Layer 2 of a small transformer language model trained on English Wikipedia (10 layers, counted from 0, width 128).
A neuron adds its activation times its output weights to the MLP's output. To switch it off is to set its activation to zero at one token and run the rest of the model.

Output weights of the MLP neurons that the questions are about. A number n stands for (n - 128) times 0.0025.
n53: 98, 113, 108, 107, 130, 177, 111, 84, 79, 106, 131, 102, 131, 119, 164, 108, 116, 134, 180, 120, 113, 194, 114, 163, 180, 106, 98, 151, 186, 128, 144, 153, 86, 165, 109, 130, 116, 172, 138, 88, 127, 173, 125, 64, 138, 148, 137, 138, 147, 144, 112, 159, 146, 144, 178, 139, 138, 148, 95, 100, 111, 182, 133, 83, 191, 172, 120, 88, 143, 153, 109, 103, 136, 130, 52, 99, 95, 94, 91, 62, 187, 172, 207, 150, 133, 172, 174, 113, 33, 109, 146, 133, 96, 164, 115, 163, 122, 95, 164, 123, 74, 101, 128, 106, 103, 98, 125, 140, 124, 128, 82, 89, 100, 130, 123, 178, 136, 140, 107, 178, 121, 77, 56, 191, 123, 141, 122, 154
n106: 119, 116, 150, 74, 140, 145, 170, 122, 166, 102, 171, 132, 101, 135, 141, 108, 141, 128, 69, 126, 128, 118, 174, 122, 148, 140, 166, 118, 76, 157, 197, 117, 205, 137, 112, 123, 118, 105, 123, 87, 155, 138, 94, 142, 115, 50, 141, 106, 84, 181, 127, 126, 133, 103, 139, 142, 156, 140, 177, 116, 134, 116, 173, 158, 114, 142, 100, 164, 147, 208, 88, 98, 152, 138, 122, 143, 87, 105, 127, 144, 109, 107, 79, 174, 175, 88, 113, 135, 166, 135, 149, 112, 105, 126, 147, 115, 84, 76, 151, 60, 131, 137, 122, 103, 128, 109, 103, 137, 77, 119, 103, 105, 123, 149, 109, 154, 132, 127, 65, 88, 147, 91, 131, 168, 176, 145, 116, 101
n249: 159, 156, 104, 163, 101, 74, 153, 108, 103, 95, 123, 111, 78, 142, 109, 181, 108, 132, 118, 109, 151, 133, 115, 134, 89, 135, 111, 157, 115, 98, 126, 184, 126, 139, 126, 152, 140, 72, 159, 160, 118, 151, 156, 144, 118, 145, 145, 112, 162, 121, 105, 124, 99, 137, 127, 171, 100, 141, 108, 181, 72, 75, 124, 119, 167, 101, 98, 129, 160, 91, 143, 139, 135, 119, 116, 150, 147, 147, 85, 87, 108, 83, 148, 148, 135, 143, 121, 115, 112, 157, 73, 83, 154, 143, 78, 126, 152, 144, 102, 127, 148, 131, 96, 197, 112, 150, 109, 101, 145, 142, 113, 162, 131, 146, 125, 169, 115, 133, 124, 132, 135, 142, 157, 135, 137, 179, 95, 132
n315: 101, 121, 147, 139, 107, 121, 169, 151, 180, 111, 130, 163, 123, 110, 140, 132, 192, 174, 83, 144, 134, 91, 155, 129, 168, 200, 187, 96, 132, 173, 127, 112, 160, 128, 113, 134, 110, 180, 80, 128, 145, 137, 70, 88, 147, 123, 88, 116, 138, 102, 179, 128, 145, 164, 178, 107, 90, 89, 158, 81, 102, 155, 135, 123, 116, 141, 111, 63, 97, 169, 78, 149, 152, 130, 63, 97, 152, 27, 186, 145, 29, 73, 57, 81, 140, 117, 141, 144, 140, 157, 139, 163, 91, 143, 147, 123, 142, 153, 122, 144, 116, 112, 103, 164, 140, 141, 147, 171, 171, 129, 130, 212, 124, 87, 96, 155, 139, 160, 112, 148, 148, 139, 131, 72, 97, 102, 121, 131
n336: 94, 137, 151, 156, 119, 110, 168, 166, 98, 159, 130, 100, 197, 116, 101, 143, 104, 83, 53, 116, 95, 94, 122, 180, 225, 143, 153, 164, 168, 131, 136, 178, 121, 106, 147, 141, 117, 129, 154, 164, 132, 115, 79, 122, 133, 96, 153, 129, 95, 130, 134, 90, 168, 132, 120, 95, 131, 165, 68, 150, 79, 100, 135, 151, 230, 88, 116, 141, 148, 203, 143, 117, 149, 121, 100, 88, 157, 135, 132, 199, 94, 118, 126, 213, 25, 139, 57, 136, 88, 127, 132, 158, 120, 104, 184, 109, 59, 156, 148, 107, 168, 147, 151, 136, 7, 132, 121, 128, 69, 157, 152, 118, 145, 120, 96, 94, 174, 152, 86, 159, 71, 122, 139, 114, 148, 112, 109, 147
n385: 132, 145, 140, 106, 111, 174, 168, 117, 150, 159, 141, 144, 136, 146, 151, 122, 82, 131, 115, 99, 115, 115, 176, 132, 93, 112, 92, 137, 128, 154, 125, 93, 101, 114, 138, 100, 108, 109, 188, 173, 66, 160, 150, 108, 191, 111, 91, 175, 169, 194, 151, 105, 129, 157, 124, 73, 139, 145, 135, 110, 110, 106, 136, 140, 126, 116, 87, 164, 143, 70, 173, 114, 159, 120, 155, 118, 200, 109, 154, 171, 57, 91, 108, 119, 203, 132, 144, 85, 129, 56, 93, 125, 144, 138, 33, 156, 98, 144, 139, 197, 177, 96, 65, 127, 101, 147, 159, 168, 101, 163, 178, 120, 132, 159, 87, 54, 177, 94, 116, 129, 104, 90, 155, 80, 114, 160, 81, 90
n392: 155, 105, 73, 104, 139, 40, 96, 224, 127, 102, 233, 126, 198, 144, 137, 123, 63, 118, 179, 127, 196, 129, 137, 66, 121, 203, 117, 61, 146, 136, 193, 94, 104, 137, 138, 121, 140, 196, 164, 130, 96, 128, 156, 112, 169, 178, 142, 123, 107, 127, 110, 140, 104, 210, 116, 156, 171, 108, 121, 118, 174, 178, 148, 97, 164, 83, 102, 213, 127, 108, 95, 86, 159, 191, 130, 95, 158, 101, 108, 77, 100, 151, 127, 156, 95, 131, 88, 158, 107, 201, 161, 116, 200, 175, 125, 90, 45, 157, 153, 118, 167, 106, 75, 151, 85, 126, 93, 105, 115, 47, 124, 135, 76, 196, 160, 83, 89, 127, 99, 171, 140, 98, 145, 105, 82, 91, 56, 72
n507: 126, 128, 127, 99, 172, 39, 129, 59, 151, 114, 145, 106, 185, 133, 140, 69, 114, 129, 129, 115, 81, 113, 185, 135, 117, 211, 153, 127, 89, 124, 68, 112, 74, 178, 106, 115, 99, 139, 138, 142, 129, 113, 151, 43, 124, 101, 128, 108, 149, 129, 87, 139, 209, 149, 92, 133, 126, 133, 115, 139, 141, 141, 54, 199, 146, 97, 115, 125, 94, 151, 174, 143, 140, 183, 162, 136, 185, 119, 82, 117, 135, 119, 118, 116, 134, 113, 62, 162, 102, 148, 98, 94, 134, 140, 169, 164, 104, 130, 135, 142, 91, 209, 152, 155, 118, 143, 124, 110, 84, 87, 116, 148, 86, 83, 162, 152, 121, 131, 75, 197, 116, 115, 110, 195, 172, 133, 129, 145

Each question names a token from some text and the token that comes next. It shows the activations a of the neurons there, in the order above. A number n stands for (n - 128) times 0.024.

Then comes g, the gradient of the next token's log-probability with respect to the MLP's output, scaled to length 1. A neuron's effect is roughly proportional to its activation times (output weights . g). A number n stands for (n - 128) times 0.0028.

" active", then " up"
a: 121, 163, 124, 139, 139, 192, 125, 126
g: 127, 123, 150, 75, 120, 88, 74, 140, 112, 123, 134, 119, 52, 156, 92, 163, 139, 177, 156, 127, 135, 146, 82, 147, 118, 104, 143, 138, 90, 151, 108, 92, 137, 111, 130, 141, 181, 108, 166, 132, 144, 142, 141, 149, 112, 151, 79, 139, 159, 151, 132, 118, 104, 92, 98, 150, 78, 148, 122, 141, 133, 133, 81, 203, 97, 166, 147, 83, 148, 137, 125, 142, 114, 121, 111, 70, 156, 135, 88, 93, 116, 143, 122, 130, 189, 114, 123, 106, 101, 174, 118, 130, 119, 107, 118, 142, 146, 203, 173, 184, 155, 91, 137, 191, 71, 153, 105, 141, 72, 185, 165, 91, 115, 125, 32, 94, 151, 124, 164, 114, 187, 168, 156, 161, 122, 108, 100, 107
Which neuron, switched off, raises the next token's probability most? n106

"is", then "ite"
a: 124, 121, 122, 121, 128, 127, 126, 157
g: 125, 117, 110, 141, 103, 119, 120, 160, 122, 149, 154, 86, 126, 152, 174, 199, 87, 127, 189, 128, 76, 165, 120, 223, 155, 105, 122, 151, 144, 138, 140, 112, 119, 175, 98, 113, 140, 97, 144, 117, 84, 112, 154, 146, 134, 105, 175, 142, 97, 145, 106, 140, 107, 115, 123, 110, 159, 131, 188, 171, 124, 132, 94, 146, 65, 94, 94, 141, 73, 101, 151, 168, 170, 165, 120, 98, 152, 147, 80, 141, 142, 107, 135, 70, 130, 104, 110, 106, 151, 107, 139, 152, 103, 71, 129, 174, 91, 161, 88, 161, 177, 175, 152, 183, 136, 107, 123, 117, 83, 74, 106, 168, 149, 112, 170, 151, 174, 75, 107, 98, 103, 141, 108, 154, 94, 116, 96, 62
Switching off which neuron hurts the next token most? n507

" in", then " "
a: 123, 159, 125, 121, 128, 140, 128, 128
g: 172, 112, 129, 141, 86, 132, 111, 130, 63, 127, 164, 78, 143, 133, 151, 127, 135, 101, 139, 142, 99, 135, 185, 161, 118, 119, 110, 133, 84, 114, 80, 56, 149, 122, 148, 118, 199, 128, 83, 218, 175, 136, 168, 159, 94, 143, 105, 56, 108, 159, 108, 117, 189, 115, 96, 128, 190, 127, 123, 151, 95, 187, 152, 98, 125, 98, 127, 175, 136, 143, 102, 155, 136, 115, 133, 112, 129, 128, 110, 135, 161, 125, 131, 152, 135, 74, 110, 193, 105, 158, 160, 112, 130, 150, 144, 212, 150, 114, 154, 131, 123, 118, 53, 102, 129, 144, 109, 141, 124, 121, 125, 153, 172, 100, 109, 153, 130, 141, 93, 100, 76, 92, 104, 84, 162, 113, 133, 64
Switching off which neuron hurts the next token most? n106

"ic", then " information"
a: 123, 142, 145, 124, 122, 121, 121, 125
g: 110, 139, 99, 122, 121, 152, 110, 90, 112, 127, 119, 132, 99, 114, 125, 68, 130, 152, 86, 137, 87, 64, 196, 76, 206, 141, 112, 72, 163, 124, 147, 136, 164, 103, 73, 81, 137, 113, 96, 72, 160, 123, 66, 147, 186, 156, 98, 178, 107, 119, 140, 169, 160, 148, 130, 145, 120, 145, 145, 104, 92, 124, 118, 146, 55, 214, 181, 100, 109, 134, 95, 143, 107, 101, 119, 121, 124, 157, 155, 116, 129, 135, 127, 127, 142, 175, 136, 98, 88, 145, 135, 147, 139, 134, 80, 120, 143, 78, 138, 164, 100, 122, 188, 88, 153, 173, 144, 166, 137, 72, 139, 137, 197, 123, 147, 111, 151, 168, 128, 166, 137, 163, 124, 128, 161, 121, 89, 107
Which neuron, switched off, raises the next token's probability most? n249

"less", then "ly"
a: 121, 135, 126, 190, 127, 123, 123, 123
g: 123, 99, 143, 126, 99, 163, 150, 145, 120, 84, 166, 124, 119, 114, 173, 99, 107, 197, 82, 158, 86, 141, 115, 155, 164, 196, 180, 139, 206, 74, 102, 104, 82, 115, 108, 110, 124, 113, 103, 104, 147, 119, 107, 145, 15, 138, 130, 136, 134, 124, 174, 124, 106, 144, 158, 84, 91, 98, 89, 147, 78, 153, 116, 67, 145, 132, 106, 121, 143, 149, 130, 103, 157, 80, 152, 107, 139, 135, 60, 161, 113, 154, 169, 157, 126, 154, 103, 153, 107, 100, 126, 137, 137, 137, 166, 110, 167, 133, 160, 102, 156, 108, 50, 109, 107, 148, 119, 128, 135, 148, 131, 181, 138, 184, 97, 170, 113, 137, 109, 130, 140, 139, 157, 105, 188, 112, 103, 182
Switching off which neuron hurts the next token most? n315

")", then " in"
a: 126, 124, 121, 123, 128, 132, 229, 121
g: 85, 114, 96, 50, 107, 85, 64, 136, 116, 114, 154, 178, 147, 183, 147, 164, 86, 172, 101, 140, 119, 88, 107, 155, 75, 117, 144, 164, 97, 155, 105, 78, 112, 174, 148, 107, 145, 133, 142, 146, 122, 120, 100, 156, 130, 143, 102, 123, 138, 106, 162, 179, 149, 147, 182, 187, 73, 135, 142, 116, 162, 117, 187, 119, 74, 195, 92, 139, 85, 124, 70, 130, 149, 158, 102, 96, 137, 198, 69, 89, 141, 141, 129, 104, 95, 137, 178, 91, 139, 136, 145, 129, 101, 122, 82, 126, 147, 120, 105, 152, 143, 113, 123, 148, 84, 159, 102, 114, 169, 114, 195, 188, 156, 122, 161, 126, 163, 111, 136, 111, 129, 129, 137, 160, 106, 130, 91, 90
Switching off which neuron hurts the next token most? n392

" of", then " tr"
a: 143, 144, 121, 124, 124, 149, 122, 124
g: 98, 171, 117, 99, 160, 103, 152, 104, 154, 183, 106, 156, 147, 145, 108, 143, 114, 98, 120, 90, 167, 96, 137, 90, 152, 116, 142, 120, 157, 123, 166, 148, 103, 140, 176, 113, 75, 125, 186, 110, 76, 147, 132, 155, 149, 97, 157, 167, 124, 109, 162, 146, 54, 137, 120, 118, 103, 144, 127, 74, 115, 128, 111, 163, 135, 134, 173, 129, 124, 113, 149, 56, 124, 106, 123, 171, 91, 152, 152, 101, 150, 85, 117, 119, 125, 130, 130, 148, 58, 127, 113, 138, 92, 132, 84, 83, 55, 81, 118, 135, 134, 128, 108, 143, 136, 136, 156, 159, 60, 181, 151, 108, 102, 132, 153, 157, 104, 91, 163, 133, 158, 161, 147, 73, 134, 170, 204, 226
Switching off which neuron hurts the next token most? n385

"as", then " A"
a: 128, 127, 173, 121, 128, 128, 127, 125
g: 176, 76, 139, 122, 136, 100, 176, 98, 146, 94, 138, 127, 116, 140, 136, 131, 132, 106, 146, 123, 147, 106, 160, 143, 141, 64, 87, 125, 151, 126, 76, 160, 86, 126, 86, 109, 89, 67, 142, 140, 134, 116, 177, 143, 98, 147, 119, 128, 132, 127, 185, 70, 195, 109, 118, 124, 139, 123, 86, 61, 110, 171, 165, 74, 69, 103, 166, 70, 117, 127, 147, 129, 141, 188, 124, 186, 190, 159, 166, 135, 109, 129, 147, 136, 122, 65, 146, 189, 96, 87, 148, 90, 111, 85, 102, 116, 160, 134, 148, 156, 169, 152, 173, 105, 179, 124, 167, 149, 147, 146, 145, 163, 78, 114, 167, 138, 93, 146, 129, 118, 163, 101, 110, 106, 135, 84, 153, 99
Which neuron, switched off, raises the next token's probability most? n249

" in", then "te"
a: 123, 196, 121, 122, 128, 141, 126, 127
g: 75, 128, 134, 117, 107, 174, 114, 90, 99, 159, 84, 165, 131, 98, 126, 150, 142, 112, 109, 142, 122, 93, 170, 113, 124, 142, 169, 137, 110, 131, 123, 105, 124, 113, 80, 157, 110, 100, 112, 111, 120, 99, 123, 94, 132, 120, 176, 189, 87, 107, 140, 93, 49, 110, 171, 67, 140, 138, 184, 120, 107, 142, 143, 171, 120, 165, 160, 145, 113, 192, 192, 100, 174, 140, 145, 176, 78, 87, 90, 143, 87, 105, 69, 103, 155, 103, 97, 130, 113, 125, 132, 128, 151, 174, 148, 126, 118, 100, 165, 118, 94, 114, 149, 84, 130, 135, 132, 146, 163, 204, 100, 130, 68, 126, 142, 91, 128, 145, 157, 173, 116, 93, 104, 147, 160, 196, 159, 205
Switching off which neuron hurts the next token most? n106

":", then "\n"
a: 127, 137, 121, 135, 125, 121, 152, 142
g: 94, 120, 146, 121, 77, 153, 156, 144, 92, 137, 165, 117, 133, 109, 158, 160, 76, 125, 135, 137, 127, 138, 151, 197, 51, 77, 93, 114, 132, 148, 89, 121, 173, 132, 134, 85, 160, 108, 85, 149, 87, 161, 128, 210, 159, 161, 176, 123, 147, 157, 132, 133, 102, 84, 148, 148, 202, 88, 170, 108, 122, 105, 89, 99, 134, 88, 95, 178, 83, 80, 137, 111, 137, 144, 124, 136, 126, 154, 93, 156, 159, 123, 74, 137, 150, 105, 158, 148, 169, 120, 153, 130, 153, 149, 123, 107, 164, 140, 124, 179, 111, 79, 92, 100, 102, 112, 115, 184, 150, 90, 129, 110, 90, 138, 121, 60, 151, 151, 163, 197, 110, 145, 120, 158, 135, 109, 85, 81
Which neuron, switched off, raises the next token's probability most? n507

"ed", then ","
a: 169, 122, 123, 121, 122, 175, 126, 123
g: 109, 75, 142, 140, 120, 116, 131, 163, 133, 166, 133, 129, 71, 93, 89, 154, 143, 69, 123, 135, 105, 160, 123, 158, 81, 124, 104, 123, 138, 141, 119, 136, 140, 127, 124, 138, 146, 141, 98, 133, 103, 91, 52, 122, 138, 130, 140, 85, 148, 135, 78, 161, 151, 121, 138, 100, 141, 111, 150, 100, 102, 76, 143, 161, 116, 162, 144, 105, 75, 181, 132, 138, 158, 102, 119, 89, 100, 164, 116, 134, 144, 152, 80, 135, 82, 54, 169, 129, 236, 112, 184, 159, 155, 111, 109, 132, 182, 138, 122, 118, 78, 112, 179, 130, 141, 98, 94, 109, 142, 103, 162, 131, 147, 121, 124, 128, 162, 127, 140, 78, 209, 179, 168, 189, 114, 193, 136, 86
Which neuron, switched off, raises the next token's probability most? n385

",", then " the"
a: 126, 127, 121, 132, 127, 124, 199, 127
g: 123, 150, 157, 139, 137, 121, 112, 156, 106, 146, 109, 138, 166, 61, 164, 68, 160, 144, 103, 180, 138, 130, 109, 77, 128, 133, 125, 103, 88, 104, 177, 171, 78, 166, 88, 109, 85, 113, 116, 107, 126, 117, 102, 128, 195, 105, 78, 113, 141, 83, 68, 133, 136, 150, 142, 69, 118, 142, 95, 141, 141, 130, 130, 124, 129, 154, 158, 79, 155, 131, 119, 173, 106, 48, 169, 132, 207, 160, 105, 139, 128, 121, 156, 141, 138, 121, 82, 86, 167, 168, 104, 132, 109, 114, 90, 111, 158, 136, 129, 142, 145, 112, 205, 165, 203, 147, 171, 117, 134, 120, 118, 112, 121, 175, 158, 99, 178, 130, 86, 113, 153, 81, 175, 119, 114, 90, 162, 95
Which neuron, switched off, raises the next token's probability most? n392

"ent", then " research"
a: 124, 125, 212, 125, 126, 122, 127, 123
g: 111, 91, 171, 110, 86, 114, 211, 90, 144, 125, 79, 132, 123, 106, 169, 144, 88, 123, 126, 162, 160, 132, 115, 113, 104, 140, 118, 93, 197, 126, 44, 129, 90, 163, 132, 195, 189, 91, 127, 132, 164, 149, 129, 163, 104, 125, 123, 109, 142, 162, 65, 127, 175, 127, 160, 175, 112, 207, 186, 97, 205, 133, 112, 114, 148, 103, 103, 153, 92, 111, 63, 126, 106, 120, 84, 141, 137, 98, 149, 145, 117, 118, 98, 155, 158, 112, 147, 120, 157, 144, 99, 129, 126, 110, 103, 74, 147, 127, 51, 109, 145, 104, 134, 155, 155, 141, 128, 130, 129, 134, 154, 87, 97, 135, 185, 183, 132, 103, 136, 98, 82, 124, 155, 114, 126, 149, 118, 107
Switching off which neuron hurts the next token most? n249

" profess", then "or"
a: 122, 128, 124, 127, 155, 173, 127, 123
g: 84, 135, 106, 194, 110, 154, 100, 125, 162, 110, 178, 106, 113, 131, 147, 164, 143, 114, 145, 69, 106, 155, 134, 64, 177, 117, 105, 86, 147, 170, 133, 198, 208, 73, 134, 122, 141, 133, 151, 128, 131, 129, 181, 143, 139, 118, 127, 131, 126, 169, 121, 141, 109, 99, 107, 183, 65, 101, 133, 205, 169, 147, 87, 78, 85, 92, 165, 131, 81, 130, 124, 106, 122, 106, 118, 147, 170, 151, 111, 166, 137, 96, 101, 144, 135, 133, 119, 101, 169, 102, 171, 93, 84, 136, 116, 138, 125, 115, 146, 139, 104, 119, 98, 144, 76, 174, 139, 166, 182, 145, 121, 96, 134, 94, 99, 94, 181, 172, 121, 145, 132, 88, 168, 85, 99, 87, 127, 78
Switching off which neuron hurts the next token most? n385

" not", then " had"
a: 181, 125, 132, 121, 123, 123, 125, 185
g: 102, 91, 122, 97, 164, 131, 78, 105, 144, 180, 162, 120, 93, 78, 96, 151, 109, 136, 206, 170, 102, 123, 134, 170, 151, 141, 148, 138, 97, 146, 132, 96, 156, 84, 156, 123, 84, 112, 138, 191, 132, 128, 155, 119, 151, 93, 109, 129, 140, 192, 139, 75, 183, 127, 112, 140, 122, 142, 141, 198, 119, 86, 133, 89, 89, 101, 181, 168, 197, 59, 161, 120, 130, 129, 94, 121, 76, 144, 123, 172, 69, 204, 166, 138, 123, 186, 131, 167, 96, 103, 91, 143, 114, 108, 123, 134, 78, 153, 152, 134, 77, 112, 120, 121, 74, 95, 102, 119, 176, 115, 146, 106, 125, 150, 89, 138, 164, 134, 94, 113, 128, 152, 100, 142, 125, 131, 128, 124
Switching off which neuron hurts the next token most? n53